Layer 11 of a small transformer language model trained on English Wikipedia (15 layers, counted from 0, width 128).
A neuron's activation on a vector x is SiLU(gate . x) times (in . x), where the dot is the dot product.

Input weights of the MLP neurons that the questions are about. A number n stands for (n - 500) times 0.00094.
n23 gate: 257 390 487 706 382 585 514 429 560 311 513 469 726 711 723 379 424 610 553 358 587 513 357 487 373 326 284 256 653 610 527 628 442 509 469 430 803 446 536 505 614 464 523 724 433 477 679 590 450 583 513 595 386 482 159 867 632 647 464 323 629 333 558 391 577 580 712 370 546 641 473 460 500 719 762 412 450 679 343 455 358 256 409 387 518 384 540 735 692 404 412 450 332 361 468 383 383 486 724 622 402 527 495 330 518 668 738 313 463 621 899 899 558 332 673 304 496 334 459 608 700 782 241 560 758 586 822 423
n56 gate: 282 379 415 488 540 516 540 818 697 183 434 464 483 532 620 582 555 428 500 660 372 422 614 500 654 580 556 375 465 733 438 190 630 528 732 723 425 596 630 500 315 432 520 424 473 463 385 441 500 484 601 429 400 603 448 453 454 523 350 188 383 519 555 655 540 340 472 559 492 312 319 387 504 270 413 423 616 413 407 516 422 476 608 579 551 712 628 340 310 320 388 385 416 354 440 466 536 597 422 759 457 775 592 346 536 424 666 613 247 638 268 618 346 392 508 238 589 472 722 504 404 569 488 548 603 386 217 766
n131 gate: 546 589 410 736 580 653 454 380 521 517 581 471 574 749 302 331 545 525 301 434 353 190 330 508 638 479 564 542 430 420 663 580 492 611 521 451 358 353 363 395 301 467 513 411 389 701 492 454 441 862 508 275 445 583 685 643 658 307 703 349 500 484 611 517 638 758 619 264 590 391 512 373 393 547 417 419 686 454 585 563 734 446 735 347 500 302 337 426 651 250 605 638 383 474 366 675 666 432 582 714 645 743 559 421 292 471 577 356 500 409 355 194 608 691 680 787 626 415 312 363 504 474 383 632 426 532 717 467
n207 gate: 709 667 336 691 500 204 517 604 577 550 889 383 596 440 623 483 309 492 659 322 593 406 488 504 386 666 355 261 571 407 377 402 521 701 458 586 794 487 467 360 381 471 513 653 388 698 504 500 696 239 586 345 289 911 602 430 325 748 350 796 326 606 346 433 238 459 662 392 638 610 633 595 305 483 559 345 534 650 564 639 442 546 424 548 379 438 549 760 469 423 586 496 121 457 441 552 600 517 561 483 537 429 725 588 555 622 512 463 474 546 737 479 438 406 488 368 574 363 534 458 323 680 475 252 382 560 509 529
n226 gate: 553 183 565 729 527 469 411 720 351 327 357 500 389 762 455 513 416 478 734 496 585 443 628 386 712 518 559 554 801 414 326 360 465 436 628 807 407 522 434 635 716 558 414 901 469 618 534 522 775 541 718 602 693 473 626 439 526 329 562 182 605 374 319 433 437 360 423 341 349 572 240 496 434 574 598 164 392 248 523 728 526 607 473 547 403 680 287 474 491 534 522 211 683 404 272 245 655 622 518 406 610 364 482 646 744 469 535 487 306 447 549 655 712 578 538 548 639 763 536 518 496 486 169 301 551 708 604 567
n231 gate: 584 547 496 483 538 732 229 475 466 26 409 449 429 573 436 479 730 355 529 429 282 276 517 496 553 436 526 409 828 586 508 294 466 323 605 336 462 483 686 410 710 458 496 513 395 630 668 568 543 474 683 318 624 445 743 359 332 221 572 598 417 294 471 373 521 367 638 458 370 590 479 563 308 312 441 344 573 420 604 696 633 538 671 571 504 408 728 413 397 676 463 360 517 600 419 646 352 388 614 662 752 316 218 496 401 483 389 153 530 306 231 727 698 496 427 604 479 483 618 428 462 435 364 315 522 407 353 712
n23 in: 205 515 873 561 284 306 471 674 500 490 491 590 127 698 413 354 509 341 792 458 510 407 524 175 653 529 355 524 258 577 719 345 448 553 486 449 724 730 491 409 196 328 485 350 528 480 505 443 370 165 860 519 423 267 260 864 523 608 367 375 650 546 486 772 466 383 583 783 427 452 491 589 726 411 676 380 563 415 500 462 467 414 582 620 638 632 542 519 753 426 519 290 452 348 452 309 310 592 466 423 722 528 201 552 534 347 602 768 336 685 595 552 604 626 701 631 579 495 490 386 615 183 366 316 307 368 815 276
n56 in: 677 601 525 594 496 504 383 568 347 288 593 556 243 662 282 359 594 421 504 615 400 763 461 430 513 737 395 597 607 623 453 715 564 478 427 626 55 422 763 312 649 578 531 452 415 425 504 660 667 646 483 698 395 725 343 711 752 385 677 500 662 327 564 79 539 198 584 461 331 343 581 325 760 513 401 399 509 221 341 713 572 413 430 599 754 504 399 351 596 416 571 595 409 433 465 434 466 641 509 500 384 414 365 496 812 596 513 547 614 638 397 629 491 584 512 466 542 584 344 880 461 743 626 421 590 475 394 513
n131 in: 652 651 621 606 545 373 553 638 546 582 629 553 466 396 467 447 447 517 600 427 521 585 516 640 468 404 111 588 586 496 263 417 663 592 696 300 710 603 275 670 563 747 467 246 252 390 373 611 375 169 294 500 504 426 405 794 420 508 406 550 804 508 459 397 388 464 429 732 542 537 557 869 707 721 377 480 296 480 496 595 318 673 334 595 316 565 468 553 330 528 616 393 521 513 322 429 586 291 368 438 610 520 458 373 542 203 400 500 717 504 402 455 516 484 330 391 532 466 619 459 467 643 496 219 419 492 291 405
n207 in: 397 561 660 432 534 688 414 275 435 603 358 278 581 504 214 334 360 149 475 538 695 395 377 520 312 548 726 679 334 517 408 791 470 662 474 621 264 345 453 318 183 436 295 305 297 320 521 722 478 644 605 590 509 534 461 429 508 297 355 526 508 387 343 513 534 525 675 113 575 487 492 673 771 553 616 646 344 419 640 440 386 427 548 397 321 581 504 352 423 517 496 513 491 623 401 586 517 635 411 474 462 576 574 317 343 590 341 851 278 662 453 491 423 450 410 614 621 421 371 444 457 500 69 574 420 332 705 650
n226 in: 391 770 460 242 207 182 468 802 574 564 602 405 410 163 445 423 518 228 363 509 394 634 437 651 296 532 370 519 464 583 759 542 473 472 631 881 546 844 618 569 310 395 639 523 320 444 227 350 227 407 639 596 155 500 440 335 664 482 677 532 397 593 532 669 541 343 384 753 467 390 712 496 279 429 404 708 348 464 319 413 271 537 394 295 196 405 460 581 360 557 575 742 349 425 665 561 405 402 604 486 572 554 454 527 328 669 571 329 338 536 613 432 505 781 290 415 420 421 532 564 472 295 358 305 306 347 509 550
n231 in: 399 448 310 688 519 371 458 623 509 730 419 436 452 584 686 555 587 603 410 618 323 758 276 640 334 580 252 772 697 215 243 336 285 655 564 298 509 185 472 519 533 343 289 533 568 330 527 486 565 392 378 716 672 560 723 577 496 468 624 295 405 473 258 329 305 604 467 463 462 542 272 214 459 481 578 688 379 532 486 560 650 417 426 683 399 733 653 391 608 736 469 680 611 434 509 575 413 561 118 430 569 377 122 381 392 699 91 577 439 693 349 358 647 523 571 268 482 251 491 680 384 821 361 561 519 381 312 408

Each question shows a token from some text and the vector x that enters the MLP there. A number n stands for (n - 500) times 0.013.

"1": 550 417 501 529 730 626 411 448 330 443 454 616 497 707 648 479 400 511 490 445 387 598 517 417 412 308 432 483 527 346 497 476 370 507 531 485 297 566 408 558 402 559 530 515 454 545 432 481 593 561 272 477 424 390 518 536 455 577 582 623 587 538 535 650 382 597 426 400 352 511 721 537 437 501 484 588 545 695 548 408 498 546 517 660 416 556 365 494 482 501 542 513 434 521 503 397 577 355 634 473 461 480 460 569 488 446 488 657 457 443 546 582 600 254 522 586 605 591 396 605 404 573 576 591 441 524 615 348
The neuron with the highest activation: n131

"o": 698 549 398 377 593 392 493 407 483 588 433 574 615 501 612 486 439 419 487 524 413 482 525 281 544 538 480 431 537 613 597 524 519 560 605 583 312 455 420 478 287 572 399 619 375 495 468 521 361 534 402 559 435 438 564 668 629 490 378 466 647 615 637 565 521 398 624 433 571 591 632 443 461 495 434 449 541 462 603 482 465 511 394 416 603 412 452 359 451 381 450 411 508 213 548 401 439 472 558 393 433 608 560 556 580 652 478 446 714 526 629 461 404 753 444 605 469 467 548 354 578 569 503 446 473 512 360 524
The neuron with the highest activation: n131

"s ": 647 478 521 619 386 301 476 376 452 608 608 505 632 541 564 589 575 491 581 466 370 473 440 590 370 545 287 396 421 530 354 497 432 479 448 682 184 518 402 406 527 457 462 462 595 472 530 512 562 399 486 495 619 356 463 523 429 449 576 443 603 631 570 539 565 406 545 628 326 504 555 475 554 507 509 638 481 524 508 443 512 541 503 332 472 478 429 582 499 429 430 449 543 370 440 413 699 427 518 536 361 344 543 470 410 340 483 544 503 515 441 408 490 620 581 533 542 458 426 534 404 489 320 254 401 489 535 340
Which three neurons fire most, strongest first? n226, n131, n207

"int": 542 316 525 618 376 412 336 424 474 688 517 462 454 534 478 519 366 453 597 532 465 503 387 310 488 390 683 303 564 541 451 492 661 534 504 602 311 495 589 399 391 487 456 491 675 345 629 577 449 568 429 584 571 541 639 608 307 561 448 495 448 633 492 431 466 657 594 544 567 438 513 483 475 382 479 629 516 422 485 380 369 637 461 491 511 345 389 636 534 548 617 553 540 433 540 394 565 517 645 501 361 485 712 563 605 548 353 577 554 506 498 467 515 406 607 385 500 499 534 528 458 532 657 494 462 538 624 667
The neuron with the highest activation: n207

"at": 499 342 468 472 446 472 480 511 689 681 508 463 514 597 605 464 514 524 521 474 560 388 624 587 363 550 510 560 532 650 524 504 482 452 653 366 365 543 380 439 511 689 440 520 672 332 226 492 417 522 521 386 632 612 473 645 535 467 655 609 466 632 667 388 583 534 499 386 352 499 647 676 603 516 521 669 510 323 450 471 414 525 494 427 520 406 537 517 361 584 448 424 323 394 465 667 365 469 530 451 411 477 497 558 390 585 389 502 343 409 558 388 517 567 436 563 317 500 470 576 467 515 546 552 383 601 461 411
The neuron with the highest activation: n23

"2 ": 499 464 472 559 547 510 533 419 525 410 583 551 525 580 442 479 550 540 684 487 374 555 423 518 403 407 342 375 515 519 513 371 498 471 511 495 221 768 482 452 471 464 431 559 575 453 571 484 518 595 363 412 606 446 638 508 329 533 560 580 578 459 591 524 610 581 423 627 396 474 668 528 511 664 452 382 588 553 515 457 562 459 383 564 531 548 355 495 483 513 484 674 501 353 413 466 638 297 707 501 510 325 492 434 369 358 527 373 395 522 420 684 560 365 467 597 581 455 456 570 458 501 453 463 562 412 585 578
Which two neurons fire most, strongest first? n131, n207

"tions ": 582 497 578 542 472 411 529 335 436 658 582 482 604 623 479 473 593 449 563 455 446 474 602 514 548 386 440 395 548 523 511 502 434 326 465 523 63 541 458 385 382 422 453 394 574 486 538 518 496 495 462 483 659 445 604 515 379 554 517 510 621 607 529 517 578 443 505 568 371 520 511 503 502 510 362 683 485 491 559 387 535 605 581 349 519 430 437 575 381 555 469 416 499 316 496 439 560 478 575 654 380 391 534 361 444 489 571 516 554 460 610 455 575 679 505 455 495 314 481 528 505 593 558 428 503 542 529 463
The most active neuron and its activation: n23, at about 0.26

"199": 619 446 467 540 494 434 387 285 524 416 551 597 421 569 412 503 394 524 553 440 416 604 606 439 626 357 398 330 526 525 440 582 487 551 425 489 286 506 565 568 539 550 425 371 622 370 514 506 565 466 457 531 579 371 729 459 338 483 670 455 585 559 629 687 373 391 541 519 473 560 419 392 512 500 524 585 554 417 753 440 450 609 443 481 318 401 659 408 493 594 544 565 479 519 501 317 528 426 630 511 464 535 375 418 362 464 465 488 485 511 463 614 437 473 412 466 523 498 303 464 407 612 558 532 438 516 703 555
The most active neuron and its activation: n231, at about 1.1

"n": 346 299 515 347 444 536 358 320 529 527 594 584 526 567 497 476 428 526 636 347 481 537 536 441 450 332 454 500 472 520 457 507 466 367 508 477 280 720 542 547 287 602 443 483 588 468 634 515 381 601 420 466 635 434 607 546 437 468 574 634 653 625 434 613 478 604 509 604 487 617 454 466 463 409 349 547 443 495 516 552 560 507 455 596 525 518 564 707 589 627 402 617 443 326 430 495 350 349 481 370 662 490 585 572 722 541 580 463 416 462 482 503 343 440 521 595 573 502 414 473 457 525 673 469 487 445 519 402
The neuron with the highest activation: n207

"with ": 507 601 510 406 507 443 502 359 494 583 507 512 595 573 557 441 432 533 520 445 491 432 383 434 521 459 446 454 539 548 467 480 495 479 541 397 116 681 413 485 449 475 432 450 719 445 588 534 404 568 528 585 649 436 544 485 491 644 493 483 627 629 558 588 462 568 557 649 321 629 495 482 657 691 536 657 586 560 549 464 546 585 622 512 525 592 403 691 422 504 551 626 532 532 429 433 598 356 532 392 516 367 578 578 464 387 523 509 371 644 448 469 506 613 418 459 524 448 475 469 371 503 483 369 553 534 491 507
Which three neurons fire most, strongest first? n56, n226, n231

"t ": 387 575 605 446 508 380 449 459 596 572 607 491 609 585 540 547 501 491 522 440 457 507 410 588 377 361 569 518 540 494 532 573 398 443 450 598 251 599 478 404 474 479 537 487 522 425 719 623 483 567 342 532 423 448 661 487 496 600 536 476 551 552 477 575 418 522 557 620 277 486 351 470 394 544 572 640 355 394 530 454 426 450 645 449 528 532 363 714 357 516 378 572 426 374 506 379 809 364 597 492 478 509 621 514 381 448 491 494 394 424 565 488 457 574 568 595 496 505 479 476 299 585 429 256 579 369 444 489
The most active neuron and its activation: n207, at about 0.93

"d": 436 431 556 476 505 570 405 417 623 474 569 572 479 674 524 591 444 549 707 378 485 524 460 410 486 238 609 531 414 597 482 437 474 463 570 592 190 648 507 453 498 528 536 466 636 349 559 439 414 515 556 686 658 370 539 482 465 579 663 445 537 612 597 555 565 538 451 531 455 479 461 465 493 500 296 572 469 502 513 415 415 533 434 512 536 455 454 661 475 515 571 675 554 444 426 371 475 444 489 444 615 539 587 473 525 576 596 531 531 304 372 398 346 449 633 562 445 425 410 531 431 652 630 511 413 589 497 591
The neuron with the highest activation: n231

"t": 620 451 471 558 328 556 338 465 515 538 430 527 486 658 487 491 540 572 530 489 459 604 618 543 253 383 388 547 387 653 449 574 525 572 604 551 373 488 497 352 395 578 432 447 479 532 401 453 443 422 422 332 447 479 278 502 630 368 478 567 469 628 666 564 571 507 438 551 303 545 489 632 487 446 514 406 526 490 567 564 386 580 730 381 411 502 411 354 436 539 470 546 555 466 442 423 589 471 795 248 349 475 595 629 547 550 395 516 612 630 656 493 529 444 478 426 506 535 455 589 299 588 444 479 501 504 441 363
The neuron with the highest activation: n231

"form": 513 464 462 676 451 371 443 584 452 504 469 521 531 561 420 443 523 428 582 644 564 533 454 438 433 338 422 411 455 470 610 684 501 488 560 538 319 629 526 612 366 484 546 426 562 391 605 512 480 589 518 753 596 384 681 494 540 492 925 504 674 658 523 630 581 662 588 519 593 564 490 559 571 433 638 672 488 554 559 450 479 653 478 561 454 447 537 463 427 577 444 524 416 520 462 376 494 408 684 453 448 494 652 487 467 599 403 477 355 583 552 526 569 627 623 426 429 377 389 430 558 547 692 433 406 512 525 500
The neuron with the highest activation: n23

"ap": 546 476 484 469 293 473 444 401 553 470 431 579 418 469 624 473 344 379 580 455 441 462 683 427 275 404 478 501 482 628 485 455 530 579 740 515 263 466 504 351 322 574 391 408 516 436 464 685 521 537 386 501 569 444 480 569 429 567 519 543 552 477 606 588 388 437 355 607 576 260 590 573 453 548 471 438 568 524 545 468 580 673 452 511 479 575 374 483 457 544 451 456 514 269 344 448 581 384 674 428 570 440 609 475 513 482 414 565 433 502 589 508 753 604 431 451 471 325 516 395 482 590 400 448 538 552 473 478
The most active neuron and its activation: n226, at about 1.7

"ch": 614 373 481 431 554 442 436 581 474 488 451 498 523 581 497 548 488 447 515 501 495 570 481 402 490 297 550 620 468 581 595 576 484 459 590 516 203 721 471 398 529 521 427 515 509 521 439 450 466 566 444 415 590 408 498 465 527 660 561 590 450 622 600 562 469 639 514 551 383 533 563 480 546 363 455 660 514 587 666 347 565 581 288 650 444 381 334 708 564 601 535 577 640 415 533 347 404 605 569 483 484 614 415 548 603 612 551 574 357 477 411 459 401 380 518 484 475 420 502 300 520 575 535 531 336 391 480 504
The neuron with the highest activation: n131

"z": 430 364 403 359 560 341 543 421 553 466 511 405 562 513 523 512 525 407 521 535 565 542 321 390 434 436 437 346 570 515 511 526 559 500 673 491 306 419 428 509 397 682 317 515 391 456 358 494 379 461 523 472 576 449 598 569 483 629 480 531 548 571 791 273 461 272 482 466 482 498 448 479 664 400 373 474 417 437 577 545 476 609 643 371 507 425 552 482 280 635 469 436 448 283 464 558 521 534 584 512 524 512 546 514 457 658 529 427 517 549 415 365 352 540 382 500 538 486 494 549 447 654 430 674 307 547 502 525
The most active neuron and its activation: n56, at about 3.8

"chool ": 499 475 630 544 503 288 504 364 491 651 511 535 538 556 497 441 577 356 509 403 467 618 650 440 343 382 551 415 487 572 559 417 376 502 548 421 157 616 387 503 345 458 568 381 626 430 565 552 484 554 460 477 633 617 649 544 417 455 594 589 533 604 507 525 411 347 593 633 482 590 562 412 505 578 388 545 569 504 633 442 503 607 417 479 565 431 442 553 404 463 500 552 419 362 394 553 566 389 601 675 412 486 581 235 523 564 557 597 537 557 522 513 524 557 447 349 490 392 469 441 535 552 581 460 557 510 615 562
Which three neurons fire most, strongest first? n207, n131, n231

", ": 572 524 596 499 548 302 522 406 569 609 517 571 381 568 505 558 415 265 508 480 561 514 602 547 537 423 468 346 575 621 569 569 435 518 426 458 86 668 419 428 492 451 329 405 649 542 462 484 436 466 549 584 478 467 601 474 354 582 509 487 399 649 507 624 451 433 524 566 358 553 582 507 565 484 422 575 415 497 641 557 467 581 564 374 450 494 527 655 509 407 454 572 486 471 491 577 619 560 455 563 329 336 464 328 447 483 512 546 495 581 512 525 589 562 403 507 531 468 489 537 417 517 422 464 556 418 490 523
The neuron with the highest activation: n207

"their ": 463 511 511 449 419 405 570 327 564 561 522 407 445 540 552 437 559 433 560 527 400 629 609 541 501 366 514 313 527 527 498 420 528 585 403 462 171 623 522 510 393 597 495 546 584 403 579 481 491 544 554 468 605 533 601 404 360 535 591 429 539 497 490 574 626 581 520 576 252 453 397 351 491 599 503 452 427 565 622 558 546 600 502 541 538 594 425 587 486 551 551 600 506 352 346 305 714 455 638 505 407 439 492 475 374 671 565 528 475 573 345 573 557 384 537 455 502 409 550 445 373 425 440 335 439 409 591 557
Which three neurons fire most, strongest first? n226, n231, n56

"ur": 577 455 390 619 318 416 590 349 636 585 476 541 452 569 564 413 452 394 406 390 633 454 666 505 577 475 433 513 412 507 372 436 334 403 621 416 393 513 462 324 444 550 335 430 576 332 453 399 391 565 589 511 389 436 333 579 548 495 653 596 498 407 454 487 593 494 320 444 612 557 637 684 616 632 602 554 554 555 581 517 406 605 400 511 580 533 530 396 464 566 526 403 423 416 357 597 536 395 717 456 505 433 606 376 567 498 482 625 506 498 607 500 636 449 361 296 336 288 504 536 432 624 481 573 572 496 468 430
Which two neurons fire most, strongest first? n207, n23

"of ": 474 582 544 410 430 406 427 371 489 506 572 544 543 550 612 495 426 458 458 419 451 472 460 414 512 351 622 580 592 380 509 576 472 392 480 392 95 566 421 388 455 505 462 456 688 429 592 573 496 649 466 599 465 391 688 424 467 619 447 531 590 555 502 583 491 372 426 666 479 647 397 507 587 503 399 504 486 499 546 413 491 558 644 623 486 566 368 607 403 514 434 610 481 428 370 534 669 444 553 364 649 467 624 473 390 475 499 421 488 451 552 558 535 594 500 516 600 479 488 534 439 534 602 374 585 466 513 534
The most active neuron and its activation: n23, at about 0.19

"Ch": 614 469 487 497 518 371 513 548 426 501 463 551 530 426 547 438 597 436 560 468 459 429 337 280 453 454 587 410 608 508 597 438 533 469 582 457 182 726 463 379 462 550 380 658 541 467 417 606 423 631 467 456 630 516 444 497 487 580 687 610 447 646 582 503 422 489 424 561 561 613 555 512 676 390 381 412 438 431 617 461 432 502 369 534 459 353 440 560 495 603 399 566 503 345 593 536 432 548 581 520 521 603 540 372 554 565 516 534 364 506 426 449 483 425 576 450 507 371 576 327 696 625 547 532 492 479 568 673
Which two neurons fire most, strongest first? n56, n23